Layer 8 of a small transformer language model trained on English Wikipedia (15 layers, counted from 0, width 128). Numbers have three digits each and are written without spaces.
In attention head 1, each number of a token's query is one row of weights dot the token's vector x. The head spreads its attention over the tokens so far by the softmax of query dot key.

Query weights of the head. A number n stands for (n - 500) times 0.00086.
q0: 541454446555355538612461532561504532657469436532450489468504638491659510452476484550378486404546465498605496453451471443545468468495582452486482585498447419481608435523587603503526491432560433459535366839330471538395436580545493429532489411525452594449516522620518449452517467375569513517467553445535391351457454555356625417613386486579630409537387319551579471405593522425462531485429
q1: 510493335566484470600472485290610417554650535593349620493452605471452509465408463508500515428458572597448608517474434334575453595445557631454524704520433399486418667598460518623440454386525520463370286552532510491467444531511373502454409539439488563505545476505529470533626637538441296569388509512572491453550376464546573532505400411573458539643348476599548414498613585461539669531418
q2: 612444381562448498458534615618628423517518484489456514375653580538628541371490519555621481367473568584514587502474540449561434456562503524365564518494447366638476469484449557658507451472447534534581340789396609496399500399560525352566445513494410555541539514522428529473465571445519372518363522551550462425527609516450509571516449495483546352638554500476377369333532536348470650520491
q3: 513539426502393574587449415497451443564559524419481635452485594275595477529505641521392505401534544640433559493412424294427500597566683580461639705553461394495487670497526608657531516502523510516377321640456462623474292505419427417497502462602582548422392593633531549537600639453470412548448533565544575464411479413471594393596418392574597497585419424612413415450554659413414563462427
q4: 471612470565457465579427425423564440456509439533387458481488606450495535421523622520495478410502595591493618477562333442433493610469372449504564544472408505403505569455519520645498527636510605373463366735440668457403653408531530484595606547542451527578559396451315510534566623403481516681399496580562560544638586570472519405421536478490728490568438611571466462509558657312472500551431
q5: 447482505524408497511333473385377463468607610403349624531412544507451514476422505578482425324490611654394541530396396408542523548412606643451547720603477299514452566588427618692592541488485422571489418563522484509431497439672272505567562479562531490533556485639560412474482569505386406573418505488427482508522452519446608547521484480606575482630525541606307471488399519345503586516491
q6: 544495535527561343426527523422490526412460500502633437505566419624432477546546503443435603512482469477505488534503626648441566413470549513509416346477466597408592382405641345191592540399547534479500701372562500445444626546582500538369465500468535433426556515479536458522337365567553643335653493399446511534581532565659418592413550542431400457367553446280616718603494435655576376423557
q7: 553508400442514495580469613441519540457527432486466505405671589587546581385474538443419650413485449554481450470431463442446383624548383359433392343423625426538429436475392472582770510483440583484587353442576495635441608542458521454406514519504401454530741634566373609631416390541484438294422481493457542450763551606521442532579505568522567505585548484510554422588478541449469545439609
q8: 365413475407507551411549610461522286558576591367438439567359459500409417588573471497613336549411513647482538529469412316598407497581397705549503589554453422468532629662313581527343602444558450418489509519413503509457238462468412454541465583517636514497567497564573524336525589457537401527480515376622475329386389374638455417602528416459500552513409489545432533420483560524374571403443
q9: 578618537636518457335608603500584578570419505403485543537516419536403450630552441445570572592355632460604431577441665642407590345625556494527492370397522529388593470448584394280511491422494542580632639453665544515431647552580556646459431508410540500266474503539470486468375358529577669361624585465526466539519359551555375549433562564470416381422728506365627600515518325760631550435503
q10: 509473577372513505336480479614518503580541580348578445568396542582465379599522535617500489614398492486495569669369540446518614476531596653517461480488380669407457558606527431494429670541465476557691549528489523365544288414483520609553464438496626517351333630600598495510475550441609537589554604324434524382288392338533602405580617447463417589398542602548512445421365353707403483525492
q11: 505464571580483423238604581497571604527467475442623532616436391479490581563662345407582702572419388487684500596478657627356579433490674494550391452398353532321500276533581368023381506488479503599474598475603402471439574485467522547488423550448359482400417550446539409494434449577556536422494500457503545569540476486488403544352439626571423575299645477425721483475546238611675427617534
q12: 589606396493465441600522588232397453704503551362344437545596493338400488464574552504357439415483521545457321553398692592390621242583575401461573313604711412363641654489726476427493381484483483388669537368493561873381606706693432526617455658562520405490430331417372445391379339647564472426428535589436503646504452575585422677288514558456671361439569500384411526547507496423716442341490
q13: 568558579517474503536627575540431587440568425514445558478441430552397579601492543622566547522445341440601433565476441534444561490513384518387475487453538522449452296483477549350658510442490626603492470443637553513538495449498387507441452363529392433379459459594527427493542453457464594232543456536443579407746364399609646596526410682448476495400545326661576495493678457624570543394512
q14: 537456603458536508463498492401600487482617622382538425434482546538547440534359562610425457445510482525374571633442566666482690487503522606539621364465418729435560482574402474674631637435430495482630629425533570443566346377552608483609451490547724484469398570479569547505470493475662634572609574373522595577431552384516591409517418328472569500482523553495600472341497436491508396440415
q15: 409283717463474377437594535558511661577556615415627511565338299500437423622588320540565481531195620462633456657414855611519445262451614434599447390465454703070625382330698385256492587377647504545558752435757533377631620402428419661527522489359559548243299553527649484482452389626617727496627582403485449620565301415544474557579365527466450294326695542449550489554445354804580417431358
q16: 610587483610578511461226737255497349309415416546408647259641399343539698465425358515477425679648500712483438316531575562606358453734397558388528691581370548631522518365323493402518463413504688397426504519523428688640539482386530311539483309655586485675566679620400475503500516459269384279587410584578392457303475607411352698497435424443419489572351465685461482340394558342343659542483
q17: 459477530419580606539549359670559492394667620588561568516372532508511528672463424519535392502407440525455532538495406416659539547519462557532649538421291463519419475580554431378466413490479471518439422460522473245614362402498389570477490582415530585430500595565674391588586562456498441457552352498483491570379479498425648617474522559520310613474410632635408422448624545570366540650527
q18: 578592360503476370616435572362448517477550387505327469495629311423478464460509677464392631444371648490630388535555648522455366456344445532469410619485555472409410503294578544620652574622344381331556481569562518530473771545532717520463626556481324414477579539738374578397554454506339500512403519503538553543680575533554508353452552371542485425500645538555553522660557528574572668543424
q19: 613562424408440563640543473520556460524524383542559638500362528489543322488583559395595564633465398633618528493503426413534465538537658570588631508534521451433573416541610486461364538526481589464353456572420669408557549500416410490600449450456577475392609567581431578492469624625419564542273606381679469610691511377483549395470262409450357444540425494465416578498585488383586375418316
q20: 469549486459371614338438392549505599420562508610615458573408423571444343525429708524473440536660491480527503576521537500592488526372373612520472403577554402385618340780500573358517623326486423505494339539580533382395427475434368603511603524396574350523587431359404428511730523563393654533475556594403452537586500475391609424402694702598503372477346605710472395418494595481455369485406
q21: 502544505408606627506588615518526607360598633566467436510707402391512624522309297589584440407450456493466623417400326439565659514670526585517314401443511505603589384345423418488640613356533470421565482460509338393356524543469673455549516528586445557544292382575484494562373549513571361606471357471391495508371519571460492443572462563478618405563565437458673452452642411571448569628560
q22: 425512486579522421535492306541667567482441308489511451430440377512395484547500390512580561702544447374602463561585549472633518661638366465440356640542397635321550656370553744440357419469467618503468458561620419513259386362434500371471452593390469603244488386524628476550666395646500511442415615463614376553526530429400446503481481753454459580344563426340551560435436513632482492509475
q23: 509479322470460495477460578497646474275495539483534536486538448484531498546557503527349758519524579530525485484383586528557431452500530587558464569436516460473582384503405616527399578536574574530415566582556287486513576277386459436588522537515316681452462367556484407597286740377481454514485446454376650555462471412465447443505388476433379582505494509600363536476563559246407578614507
q24: 460483455489395634400505517684576414464475562398558459350563651544660477627509548413605672512519578498398458510633538551383444475583550478537454462592224409536396656288525446387438523583522424570548485410434427571620587307510681495347540549532455663373571622528401483687497415447505457468425552360382564589249486508448583593474775436404476445584444533478470375528457515522497487730492
q25: 412338506474624279598517566382574521536456427503615465458640403613386492576531322603453500630524536452376540456369405457377588588529525269529565608589554652556566488477488659446382448624491617524361562509603475344402500523403500520597528481418483365440604363440633512477747441506572426419757619659469626707547361434506282485525560611450391597251483383599519675586382603564444535427568
q26: 566592399588668514546403550598571431519429354462441457574573683315539321517535427570468633488494621349425497408467555385374686508527509447493434550425564452474632363454634466620466580565410483502527539378536435623383605519572705486456460443470393532649443251427395629379383453433522533578419420567447566559503598420540385503347547525547688599640656412478433592523524503265593352465466
q27: 523479375517469451533436530538314542693465536484413428581509345479516390427485602506463379341375452532503310544725624448465690488437390593548456500556753318653524608513476265544406531463335524513391416317430603445588411724569450668389579661453563384572591416350394539677628479551537492627463541526475503557626497580472480600367570554582599307578540497596542607596507455480584283459435
q28: 513549529507363330556464375674440447518526538538472403448655420389503514599466608439479642389579575505372485478489576434457518663511433328466538405518597463490510548494538497474625408475505387555517453471522492532351319510585650416505532498549444479608662460544416606461602411500475448516438614532456622487540585601735669279681503423379508495538534411464558475505643539520364479495688
q29: 483651737550503595267489500635568420558311495357395517564376632534591549561476471524458672420512526572417621517334460600551602582386518549556441466593402506449427497701546358477427583492596419564528425482484612454500410539527455450426242382543506548576597441415260386617539596483490431635550503425333548436629418605446376545411724532673432699428578663424397480657497447610494542421557
q30: 398387428412435515528497601641465457419602597609445646576399527394541477416614550587476431446387445562420360445482657444497447611626482445659545503565445406578628577646529391308588521503543474441512503485472807418547639497417376433588431613390530610523668550573403582372563515580559418509492396388776541451301549714509459276436491405509549542659490494628553632516532447380491445335342
q31: 586454518541389294667553463338389452543619278660612435526618391317401430502592578642447500476551573457497429435600463577440413478469460344393613588471602643357589511603495590382715453637382468438497567427543511526377523529500416404505591495542549431514454594465410360462354378664581566447534517578563436449467540575472482455570372556310589542420470363530485510438529618599536599463454
q32: 364399355352619476732451692524497491305487650487442466482508518389537643374536517476353500469578601574580358336494452470508349578439527543668587625503411626481549316437483465283535426444578621702488578581620551612612756559652419388545336465505585385544485612555591358386401521464492455425578588403462490486561480599399379469441494520489417545396468575517397517543544438536455534260470
q33: 524482525598344489391401474444575484537493485476577380595379519529554645486560511407374487526587489587649513511480269611459383410567475558481505614670524400360407412358460591577497435482582629629582520621514553539465399654456437559497480378367404473330395439625708375659582467462432404415558571607505507447427383558381565508463623655593517549432582446553540564689491438518492500522565
q34: 447536503514393576679573574617503556574535553352446471421631450456610530398342699339441453375473542465291528559475479712301506367595431560497442519404697343422422301533539473618600433434377413471465361590506472539616577709511591541518562506517497411684582619476432488621528412614532421491517633463410618691633476468546332392461472491412640304512547299482384552751585584453429497661582
q35: 510527460441549452538502535368528404577459407573554469314667541402400650456631480554536473511560605542543493479458380467471372495569545602421437568480545581530578422489423609489631538526395562440414600599639471601490583469394474377625559385636510569495409469671490445366264562462420573492524362500415498420417425521592517551602344527326463446448475476617635621601402492534474581500455
q36: 575567487418490434518470398506571401551590495347650398576361606561500461354558606600357500369513413416495508451494550647466473435569517403364619452596452513450416497648513478424576528601462308550654462587454729507437480503500500484463482535484739362676514461405487557556514531523526559397412542630604483479563682469453528484355526470495543500640614582497238510443541616569506273327442
q37: 486454516571430535537649576455444610571539481513681511390494698405355546502476491512518486447491431586693538348355576399394612560246545591354428311520358609375494545462645564430512494374546526366601485302476449580436491506666527506469557524617549331494491660638570534492364505533515599338500468434551478636513434525565489612489295557684433453463465358412346431581736564618654566419503
q38: 500436566572511450639236370339486533419445489539602568535341676320625454580437402798364527516476692390517445445416282503494482469535663418535473423411334480381555435637515435466506602573597379629542470519532363350330435447508503441554520522420326512393367529537623585589440578439395483440555441550606306624524549584366636616559481603467490298585639490649605412461556327700402584622434
q39: 456500536464492453579495356718677437520524503630526483556537518603525287594494480488485428574543369526633703629583563564361605529531366451597452497596463456419517415611332420555336568528410575467484578458330421462482404466374358332395503511421362444392497388480657709552624557605446558473455540380614594416551596420503296443527451477540503581347251503285337623548396643374419497409478
q40: 490604462706500305566524477619552486655633543294487346513464710460503402313545706581440594375428509395461390550491594553449610430479536517564514619513612467505572449487716379604608482561520338536435384446491645591341518621636521640438576642498442476567532492442392596560473387511508526572519521500467581578548572370628514359262592560574645542529452488361335483649506516481626484318416
q41: 490577520574534454438648683538579559417438434486549451513454314591255481706509422327488479492375443548466557474715573412285425413557497417624651538500464594336596538448378701557389497537634643563807474475586344442549443407613416650433720566525545344383521471392474446469453513562582658725534473552553453411272455452537477535599399429494554568414643471485632575634555596587346489535536
q42: 563448426290573503459481577427495503363570503639424489404489548695453443442438653613515602561597474556525612488512523407626578618524488537586620488374543492476463472371360670506552731649388425477580491390485602366646531297471443472711679434460626418497532397413511362686533543445505429574517471437576419460484592492485404508550558349587329583388433565601407586265316463465331451485635
q43: 574378632508551593451492472647436388480518595435515415468574380550411579527363503430583424510520432565427457512251486386500566511428521692512326416396601430529514533397449589605620691402622494422570387553630375512483409566505530538420495500563559457398520538631497594439771593476362464521650228462321493556368412492625476458665632438725630553413491583701628453479528448525444485566620
q44: 398476503411656540303613623561472581350445466486404491489509720476575535537594378453642449500659530535376491573292479575409467497487373416631394350427434480427394574410512611289378380509687621511685670522510278511500577456475468482589486623485411664430574538439572515315210425463329577453506475520409622337440570350565575420517673404512436723566588500524712623519424370524491668430500
q45: 570597484408648483611508492500602525470535438424404422532524601315518421381423492474526612483448561417474379457503522516384547480556483387498527567537539561521617481512729367537612477551503464434565308540550558541410724607730512586459450541498489443695497372389320620500448456447515402500340592521555636533654658505640479530372526654541609411660670410312536567594467467416589470238453
q46: 498475477497438528518528585506523443486405490477650441408516651560637532308528431435448408539610541520518594521480549669516425342687581604359473436554475529467431435259500424392472576471470679561515455646650592519377541671599431503538505429529503444395466636478408481541383387539354575423463640497567522547363403413412238543358567598435585303607340571277438519485527509497645468419399
q47: 439491461486413494509334529475379566344521489615685537457429585566459508469482567575479391466523480549500439580525323464599409474676396770374347386456462575511450429688328458353462420584381535428663585406394561526337320593505421292548448629452483500561595587439417497656285606611508596467436379536549469584481582416293641548635485396503475684584396683643582393449478406614422471457426
q48: 606350596406379489455612478535533573432552353493488608464468534694382385395638497506631665662497418476443707650497460531460484585500385377567511494580288495401434487524579517485464425592505555565603553625588660435461532476465546394465407538451406472462644624429325544639526529586353463435343533408459490568742626380475529569505517443607453588527680459421409519606539635564497524371443
q49: 457628527456556482461493605402546408492507502401481420491537356459489546475381539572513564500625673491384507571672472515482474627585459549511292500502659358622443570531477411645588392376490572571436492463470465516474404627540508460389408676439493537497463495518447451621460372468589430521547562540294577459674425468458598437367690664475593577339721436570539438557539464693481558424548
q50: 532454616517470601440446670598568471460445559521392587408477723554403604487521541446458529364329558562339486585546449542551383678355579680585687638469312467559608545516387328598594461447448497343528506560264771495663546466653439461491495513471625664591349716412440345451503570541495391590503393402369584425555483486599470477476571385514605509624649352581531393551440444529473560625489
q51: 543489372445325436397473503546305429517474548382523472472408393576609513480441558497506650642451373419571560549567596470391538460826400560551492452439409336567281559456575491571593468533609555648552581592531554376459488475338784483379489604495418385367535697483477520497542564607424435429539429464541573729376549467553492413381618483472433500677577472555602242563641435429598436506454
q52: 666445412553445487497535302480506594558586283424422295449455375436610445635681401513462403546598395361674666545637533471503357314513439393625338403423506515443587509490362720355593575544432506473500596717707471546437287321378461405581520514485435525593628446580439559399593511576459584449420466411590416448579497618680497720523510457391598513445572360639610738511537480386624406481416
q53: 470462419489528425382288433438603506316556366470540503237574601570424394505546565594687413594559541654483559546531561477397601467634423441643494506511518550385598601661450449533494542559409450560614465677648438541308528400348445474561703473459621473509389437450634595483436469469458602421373546486456438392582745376561522535467413711468390537409802350535392420408362358628491534587450
q54: 399466418562525473392498497691672560583479459414445594601393595510472477461395532524503399431443461542400416401470536470528650568464604573551321500624536373456526587520542298717384577518382429488357427451483640500492486576587527611367498512407545489568569283403335503537718453565514450486520488417539635596584510533573398421437630671582464424339582565421463540615480382430492451572458
q55: 345531553439542435445547511403531439431566650396520519532300552577590565663540626416497500520469478438606537450494443615533225553568512447522408656450386426554464495448358423566646517417656692540461367633437491517375589267356593495623505472452739694494429503559580461587480448511374391286495608385474598506451466465566426402518488417451509529489643391531602508426524440503454505752508
q56: 480407382549612439604435467500483577523615478521422430432515468360534467520577643465314572466441622420505507560673490517462482456555416505530601481530497357461588508622740392547644487468557513477592455607569541391455472510502603525442622524447448421534645555445538638592538399746479533412550572652476464711598565510311562571512407526325453508577376335624380460657568561569420486495485
q57: 599570420471311449564395433355600569650510383487459532395587497605518550605408447425549580564561430540273649601515475425535514430420412450490470497425453535477517508445478415632599554438475478334617573593587398670346560373487509389588566345696295643309452532590525657408439532497490334549538487441424488455407486570675543467621370592347506509511494334584364446467564611409370513515582
q58: 509471621564427622503405466464407515485507254512493492441487492541430537561591442532468305564469448528517527638514372527632565333550413469420533410412570515365479683640586595459566365455349529500464388487375443502428248394524581407518534594515527614453561553296569677537362604530578481365490529502493441479454469535679569416548437523643442635516517545625466485455494419721505551486610
q59: 493500399404579411689568592479410403494439523528607543512699297376506540444621480457576641654575626341521356278337591575393336393574615475522516556427684599490433492346567460270562474532539648542313503535614421584374590565500497627357442407403577486396380508570550548455357570596515510544540534565532490461491492532439484558446447620407628506486619427357564614546582316491480558411381
q60: 481517371492604335657399506272439407342331416588528486463464432366638431507649605605532528538424594467606435415530494457436383517518607381557553503424602438442696439637523607379583468505574551497275332591412512527462582428539426516592591652449554625494630379335592622575574598462497694383505675535559440463509480736555462470466530497333476371415687500509677588529540451519559442652500
q61: 452619571515493508410580518347532403474467536675484505489467473482363558500649422749503390489485565530456502493412475418429622534440435309619558497574456517389433497622598429337419389525516410303422609398517535511455467555591629453530339333438490370482461480409462394400427597532582637629500428512498484469494446418689392477565396497649459468539641444508366470505576614650495593342580
q62: 493410539409500539743528551399359503454572394455421566455508333390559488416596437551363570580565612490518490596454524615479396442486494260553676621415481581419555487416462597488417450571565727531430698509488674476645468489419452323660474510502628539615439563530573582402392578445539423531471550434569347516361385490407505660545543438497311591622436450396627677611509447482528446336441
q63: 491413260307418494561287545476439511430485456608602342525571593472667432475526607581453581659654413498505516577604530411511596415494417450475478402588542572584486431472539420573463380592486567443639476488374426431486581481451474571552489453609438417602680500582625520674444555430629551637500539530664613615366548554304567593529352444467503345517453470553318549371365500384375299562344

Each question shows a short text with each token's key, already scaled and adjusted for position as the last token sees it. A number n stands for (n - 500) times 0.0014.

Then comes the last token's vector x. A number n stands for (n - 500) times 0.012.

0 "az": 468490467480564421492491495509482465515442543482519410451375593371508458382618474709511460473610524616598362604360571453621617394485447561456481411605377541455481489481683348488526603421473538
1 "en ": 522446488500453445457464563500551519426578523438536380528526625482561390357577477626474468447604551619591495522453497429523556540604442496592528493588324614508530440434596459495522577528445592
2 "Ek": 619438545542598452492473562460603514322456488441514380504597687296607574524494452614393487394497470649543500465396438556506570593538317380471388531536499572639560525576526522427474513426335537
3 "ka ": 521558540481503486450452588472603476401586574405555409505547689437562418348630520657434484503592520626563482554478469461506525529583413465582522464559303549544524534415549452486514596553406596
4 "| ": 489504479464473413518480531531582438431545567303644373510569568382520342442592621527442519404659426572530581507512416511469595590586436517572455567474376627653508535470542504467540509633485543
5 "53": 422546615588568554366483544363536393539480485348570516350583474371484538683574548513441489505553514529535527574408490442468528503410424468670448461460438584557468423474546544364527530520525530
6 ",": 431562393446348466322466506478487502472639389378522443412499402334550638582437507447365689338278542566360447590471457536445734554416521507526503477451603459424458504476475433500510456517555498
x: 675596450491344468374546582554498455526486556436479549519695519514386453444526589514402516529588466539531475458529520461392454510422480529341489467639463520473668584439618553458330367550481502603524436706505530630616482572442167405370434499528454559510683392542515509536468552537576454531479520693407352435288524540540431512517444468381492546578594625356504570355548453575560419542507
Which token does the last token look at most, and with what share of its attention? 5 "53", with about 40%

0 "April ": 536515545444531365367582474274452342328700291367672524551652509421595518445578515348348539457484447642471620321565485633342554580639456434426394660455589560531604556656408618473556459573466357
1 "27": 510520459470593446495502411370445414362633361449682531424522451479595585653533535386344560370518360640488503409365495472512541536476570502528383641605530671486601497631479588443557371399434497
2 ", ": 503517510505470386441525486403471339300689351392725418570645482376554474478595499448393607460530532670531595352489424536420514513658504519419354641496548569497582532539475566421619409541482337
3 "200": 482563561479528529446554481415474517340671348378663553569641540455632553561466512216424439426674478597440639429510582487300598527483556484409452648473513609577663338594543590541577506559446554
4 "0": 447414549386457527532501457408508479394623337435656417482630588424654540671483389354455483419608466635558541478433448479436494511405560499512424635578446587566564379617491584428579479437456619
5 "\n": 502372531543414515439517444463432455413635298361707214509547563549559478556370474499441481486629447470583606443510441387454541427556535556524523450539655551448549512611486547471602502524371427
6 "| ": 498459452488522563537488381468455407471507370384579283534468591517435466589533614418502587401519453528545607397445515349524626501623537544526537505470627525447512532526484589402507525541438466
x: 615592504577455575450538686545547383440353594475526584552443471403396570480436455535490495648371465525648476318465487437541453505424388580482513510342510576440455598516542500564396537520482521488565440479570396565489529438514562611491576227605405544459397427396572565292508579405371483515556306469469556521482634609425502498545617456577520531415607525536608532518547551462454696510365
Which token does the last token look at most, and with what share of its attention? 0 "April ", with about 50%

0 "| ": 497462510511432480426531485471438352523540357222688363487563552325446427434628673426501515388685497530643568460491456455488586589587460610507459553400488556488532495504612577540529574642477511
1 "0 ": 513308577418586381496593461346448388400504200450598264493401569448484596551635511493479610557580587501542539467349504497545573521473395518405315454600586313508576582610568525336445584482489410
2 "| ": 535400508556496365439513407423407465410475200361586223358408532419461644482665432363582626593486648519570477529495412574604514558461465491369414459480528363374476577645562625388357512576479454
3 "62 ": 723525740585656481327549449268480466400462245398544371372402491429436630647557408481445552592431562457459434461468451523496639582470494432428502404489644353355541567538482487341399503537474491
4 "| ": 515498454475461370398399481431490502344515312343633312326442443285516535593710401400539569550563708509535491532520321517539537554392544484384358450514556385380488567620545579423410523587571520
5 "22 ": 461652501644612568361412515340452471391443315403611419381457491291529516653538333488457514567574563460444492511439382479484612569422505439504450490570628468489506493559512544433408545479542483
6 "| ": 485501484498544408413393477441480514355489296345593316320530480255488554537669308430520540627536642488558492534469301533507494604361526446333397501468628405437529580660567625454284569545590517
x: 532569371404381600612471538523517559417440441595436531464485551529520413461432578440554380605340430596724506456597513585476429584384558604386544498528599454392501479606467592522359442491449534494524513639466557531568560385570484459642378318631493413442531476488464382513515620573490478468456391435469499620505449650493378566547357403517534462583450544591367449494511509384519583588563
To which token does the last token give the most attention? 3 "62 "

0 "===": 514596460411490521574591425581291409664509320321746385623518474313505533467469626489469514432645499694666635495419554478578429506443486609502362573445511631619626447622677587555509617612521551
1 "G": 515408568471613579467529519473453452577471340372564478405485551328519585556553466430484546456631548556491452653520717512497404523503430437491447490485405536331554517601560524400567491555402558
2 "RO": 561464653488666535449572410459470457431602310370656564374487521408582396557681520398452584452504371537440387519686737611373500559535504514515461562424323610430655635555416534518513434645403681
3 "UP ": 572539571488504539426510533443497476512612423423643360545512579417504400513678498610507546517605583514540473544575647464523436633576522553546618520555373527423606599494575488427547564546387682
4 "E": 532571625579510631428524505417485373518547381354580466390540593484569559526552485449446558470525465629492484623571715517467398573464432490535466643528430600406626542611572549380559446503389619
5 "===": 600576572612519527416639402435370390588522339354739466501488431416542534462531589540396494501515549612598550526438599562556427469412503610501446585478492591616668479680655527540490644566564602
6 "\n\n": 544436551571506525486547433451448324461601271260755239587544595445507405428565583529499558442687474613635538459504539398521382394595468684596432459507551544380568583466608534512605557628378495
x: 598440543539498563482347475521493470488452523527573548388501533496641527412502511511430503558652541559672484455417505541421430497498441588512530471510405489434488501532503393491534578446443535586556578657604357599464462524457625406409398130590440460362486508695564590306478510647462431502508549387551482512431486464441509478501640656506431419535420385551482497519509584483430634575400
To which token does the last token give the most attention? 4 "E"

0 "build ": 501530419460527560454585481405398465548561444349618380533577428434487592517644629578506471536544566500551570476526606492558482549519406539371429519538704577406580551575602646448480575568455535
1 "her ": 451620518455511489513566436481368462599559337396563223583622482356475425418618587544525558469642508590649637531448642592453403625637305490483582612502639561509589575456538651497517507606516612
2 "acting ": 446423454536452552501475425533394584582517264484542318572528538464427452467617496526460586558524608506543516475437689547552372522562446423510689556562607655403484523474579615442509421586421572
3 "career": 461480579504559520471575499481498452525501388324618525413600527367525440629607635569481546476520452585521490468486553402481477622517437602424404480551577541506521516554645556462600592458547618
4 ". ": 440541563495538485465556538555515406504577358251682322534665572392446427415610662586450697418587509604618539500464519369502335518505368630504478547545617548351480546417625523544582526639448529
5 "Just ": 427627444483490545496498497508549482383522309452419375664655520446610568562380467576403766534307555479398361517458637509481466555403300464348575441548557450393453747564473405379410611503286411
6 "as ": 434645508724528593459709433435270420489512091432608212532433452505448514500516505547375713504543495470605487605480535422719524343447400559455565447631687489408621609566620557475565421557320333
x: 674565381535563512631289486466395508474436448412483472574402449563501514521511518447639553579575544448529427306445487541490536598415518512511455552654519555549429486539595578469416506341560565522473477533409546504465485584344600239405440399563215643392411525539449539424525625423492448580534582540250546488582471547605573695549459471384583649478396523524439553345405496418454551537690
Which token does the last token look at most, and with what share of its attention? 4 ". ", with about 30%

0 "an ": 519470493586396452538480438473458464318625414414624304603506410417509496417648656539521594439697448510488613399471613444520488464600434478338465547460499547372468465453552546502608498741545540
1 "affair ": 521468522490524497491550560490504506397589335424669404538636493455516506458624621546507582536602659485525450407648649551550437560569506595394512502545559523482449569489618549486512544535428496
2 "with ": 482599517446457603467592450462470506422578410389557353542615544398460467368496582589447587492642419501576542503485554472492441501546416556406539491559542605520528572417558508550619453674428532
3 "a ": 511536500598557527455606417397393416280458291347544236569599438363561492419515634494462638464625526483500583366455624605459446508535423555334543530488578517558468580463562484452583495635537591
4 "married ": 499549533515570590388462511402494467362551267461670287580549523390583524472630574568519542442580535495499533500442565553543463549542324518343550454587546428575566575529533619493486568534412583
5 "politician": 466551560477438578455508560522520572545554345376568485450549611477636519584620604603528451455533509558373556489462505417490499664516415512355661406566445531573564519472615567565532537505491677
6 ", ": 521470512492470491450538468495494490460540465474618322559665488427483508451554619662505445559600573447623542476488556343613402448487365693348561446617507619526518581383634534506563515495505654
x: 545546449512437549517473550467516553510530497551452559357463506485677546355497430506501498834613531420532436510555510416507452466403465467678451539471422583547476396494479503538388504457493576492396599466632439619538462507398579540440414286626607509547568658501496420454426551469527509487432558552358492491542631488412475485536520467548509477566504547598425453345423385418554510458465
To which token does the last token give the most attention? 3 "a "

0 ", ": 531509477496408524522513504505499419421678449389689422552665595407465413379570610601352502417611588558592581461579504417510485512611338578446432469487491531440554510474615490451632477602490514
1 "where ": 477628506361464495550694459434379371429604229410706227544577437337502488401534549602408566432606553531621511600555557416589409477511306574451513485505559518433509526552599464565588481522422465
2 "rum": 494462494480588508491512581449521490501440348390558493561525592470470625549468623405396538530405532545463401509547553675404549563586441536380471458491625533660393455599568515498494549430463497
3 "or": 551481447544560475541554440583397559487466253408532501480445555474432580551473566457504728534457657567546389418467507492560624550524522543410565440572630477441494553487617473379530499453402450
4 "-": 468582396570404646447525536462478425392470337375524359543493498491503582438636536443440585551521700644524461541503689516647567488512388505446468398523452454403359574546572407312641406492420548
5 "m": 471518433429527450526421539504567479426462406422496558401459538469478576633521506454363634518450575530447356538482658606481629447388490439457456371461458510361333383575527341365590512500454487
6 "ong": 417479481457513562479544547545444531485473301406439357332468559530518622506558502480468584449408558621549378542559635536555571406445352439440508341480418460293439510511573503427513461586284594
x: 559542420503491555556337429495381507592457618658549494599568461491558401488430527394429450529601507507465415286457346443516629438454554447271554550468554456533509589514455481548357418581449575548478530572407512480437470766507469575438552313529550397473403543547350557535524567446459395578494538514362574489564544745407390476555684499487656493465428527451504528686479495452574483463476
To which token does the last token give the most attention? 4 "-"

0 "ff ": 470492474452437487411479585415545477471600536391503514504514534519455486373630617575449476483563546581560524435520560451529544509634412493424486469486503509370487479384590470468523513634495487
1 "|": 377499515480424472515571509497484494535610314431635366415495641441610592594713539573433581376445616656586488611360558574674549514346406559643447510696363650481627577540653411431547559496402527
2 "\n": 473522623451524501498562398470427455435612286380697299448474556560426472455518527544388535488628518537615585447422547364512512431538423547521491386549616519392469569572552435471649563570439395
3 "|---|---|---|---|---|---|---|---|---|---|": 540441640522522493544651405364327368528664093332688267490376421421573664601524531456483513385477591620547509474482465568520605399555563508567297412593556517513522528639627545372472509476476348
4 "\n": 490453656608509593461546397412393376493575263352701307465432538556446499530494563529411542548591579552665556459426525345546454407553494590595455355561632442354449629543536448455578599518451412
5 "| ": 507511496564596507535504338423419357556494310318623271473404573457479493628613613433538619412585613605631605426408485378616586461602601544632489458567539536416507549496530509404543570559547447
6 "1": 404523402620572629436464465128392280438445310395599455420305434634409659616640547407482558493433524514626628350280473404507587443578534524480270420612601437496480505642503576279609498527624335
x: 574521565682441443615630748458491464525429536543495576525579539366470613409356584575397407624365540570419451381486518486511455483422515465539555534505562639554550514556587461500598423218589438309528562462509496652417565661484464372546488359440442420495582362505435498308416595439457473479498400595497609519389500466576422553488504490585637521407555478538503351567480476537403682457498
Which two tokens does the last token look at most, in order? 4 "\n", 2 "\n"

0 "=": 511505458549505591430570424487293337587511332335728259589465449373410508486544660496560525424606499614710532491488426426566593524535507713390307488419487442507547436615677662551490600596566662
1 "\n\n": 611480515525560428505491431517415364496513317276744225566457502499459399531557606486644566459711367540717553364476533369468503427649476635469417508479557560490494520495634617591518540567498503
2 "Indian ": 657340504513520420451432445523357509633592306351614225642368494520338500523474501498573567467520590533630540527446604428520586522543576475466580458525353563558557365508506564405514413546427612
3 "politician ": 597566496476466540444404487431477553582560279397610291612437506654465455540583577560584442506567558549535647519525602306534395633651525533484589388584348646588505387432579619499563368411487634
4 "(": 643535479467498534569541405533290528706537267475572207703378480643512533547459624468589457457431494632563577548507695379685376394591397620576534381641274543594461442441618634461608330359484595
5 "born ": 438513436412573507494381428452423454477528310462648293699503478550404512422587622498540548360535437486454649433485526377455370524631456552461420357565363371560550394507460711508559444486384630
6 "194": 466415521406534529436422522456369546494620189394706419521467459444633513488561455305585407411664419514283706507584521453255566516548453471367505384450336400601515323564504687590580433562454673
x: 606550418439423434465515509320584638717379530594412541416727492557593451528378512579479542488550476408511574501557462483422595480524478446417343409290430516567543561496405463534475390577433572264628499530432448471517629505540522564517611317737436514574472611480384474537401595617649505500504408518438372443474492631666564463494458398479557524585373409401635541373478523517681529506455
Which token does the last token look at most, and with what share of its attention? 1 "\n\n", with about 30%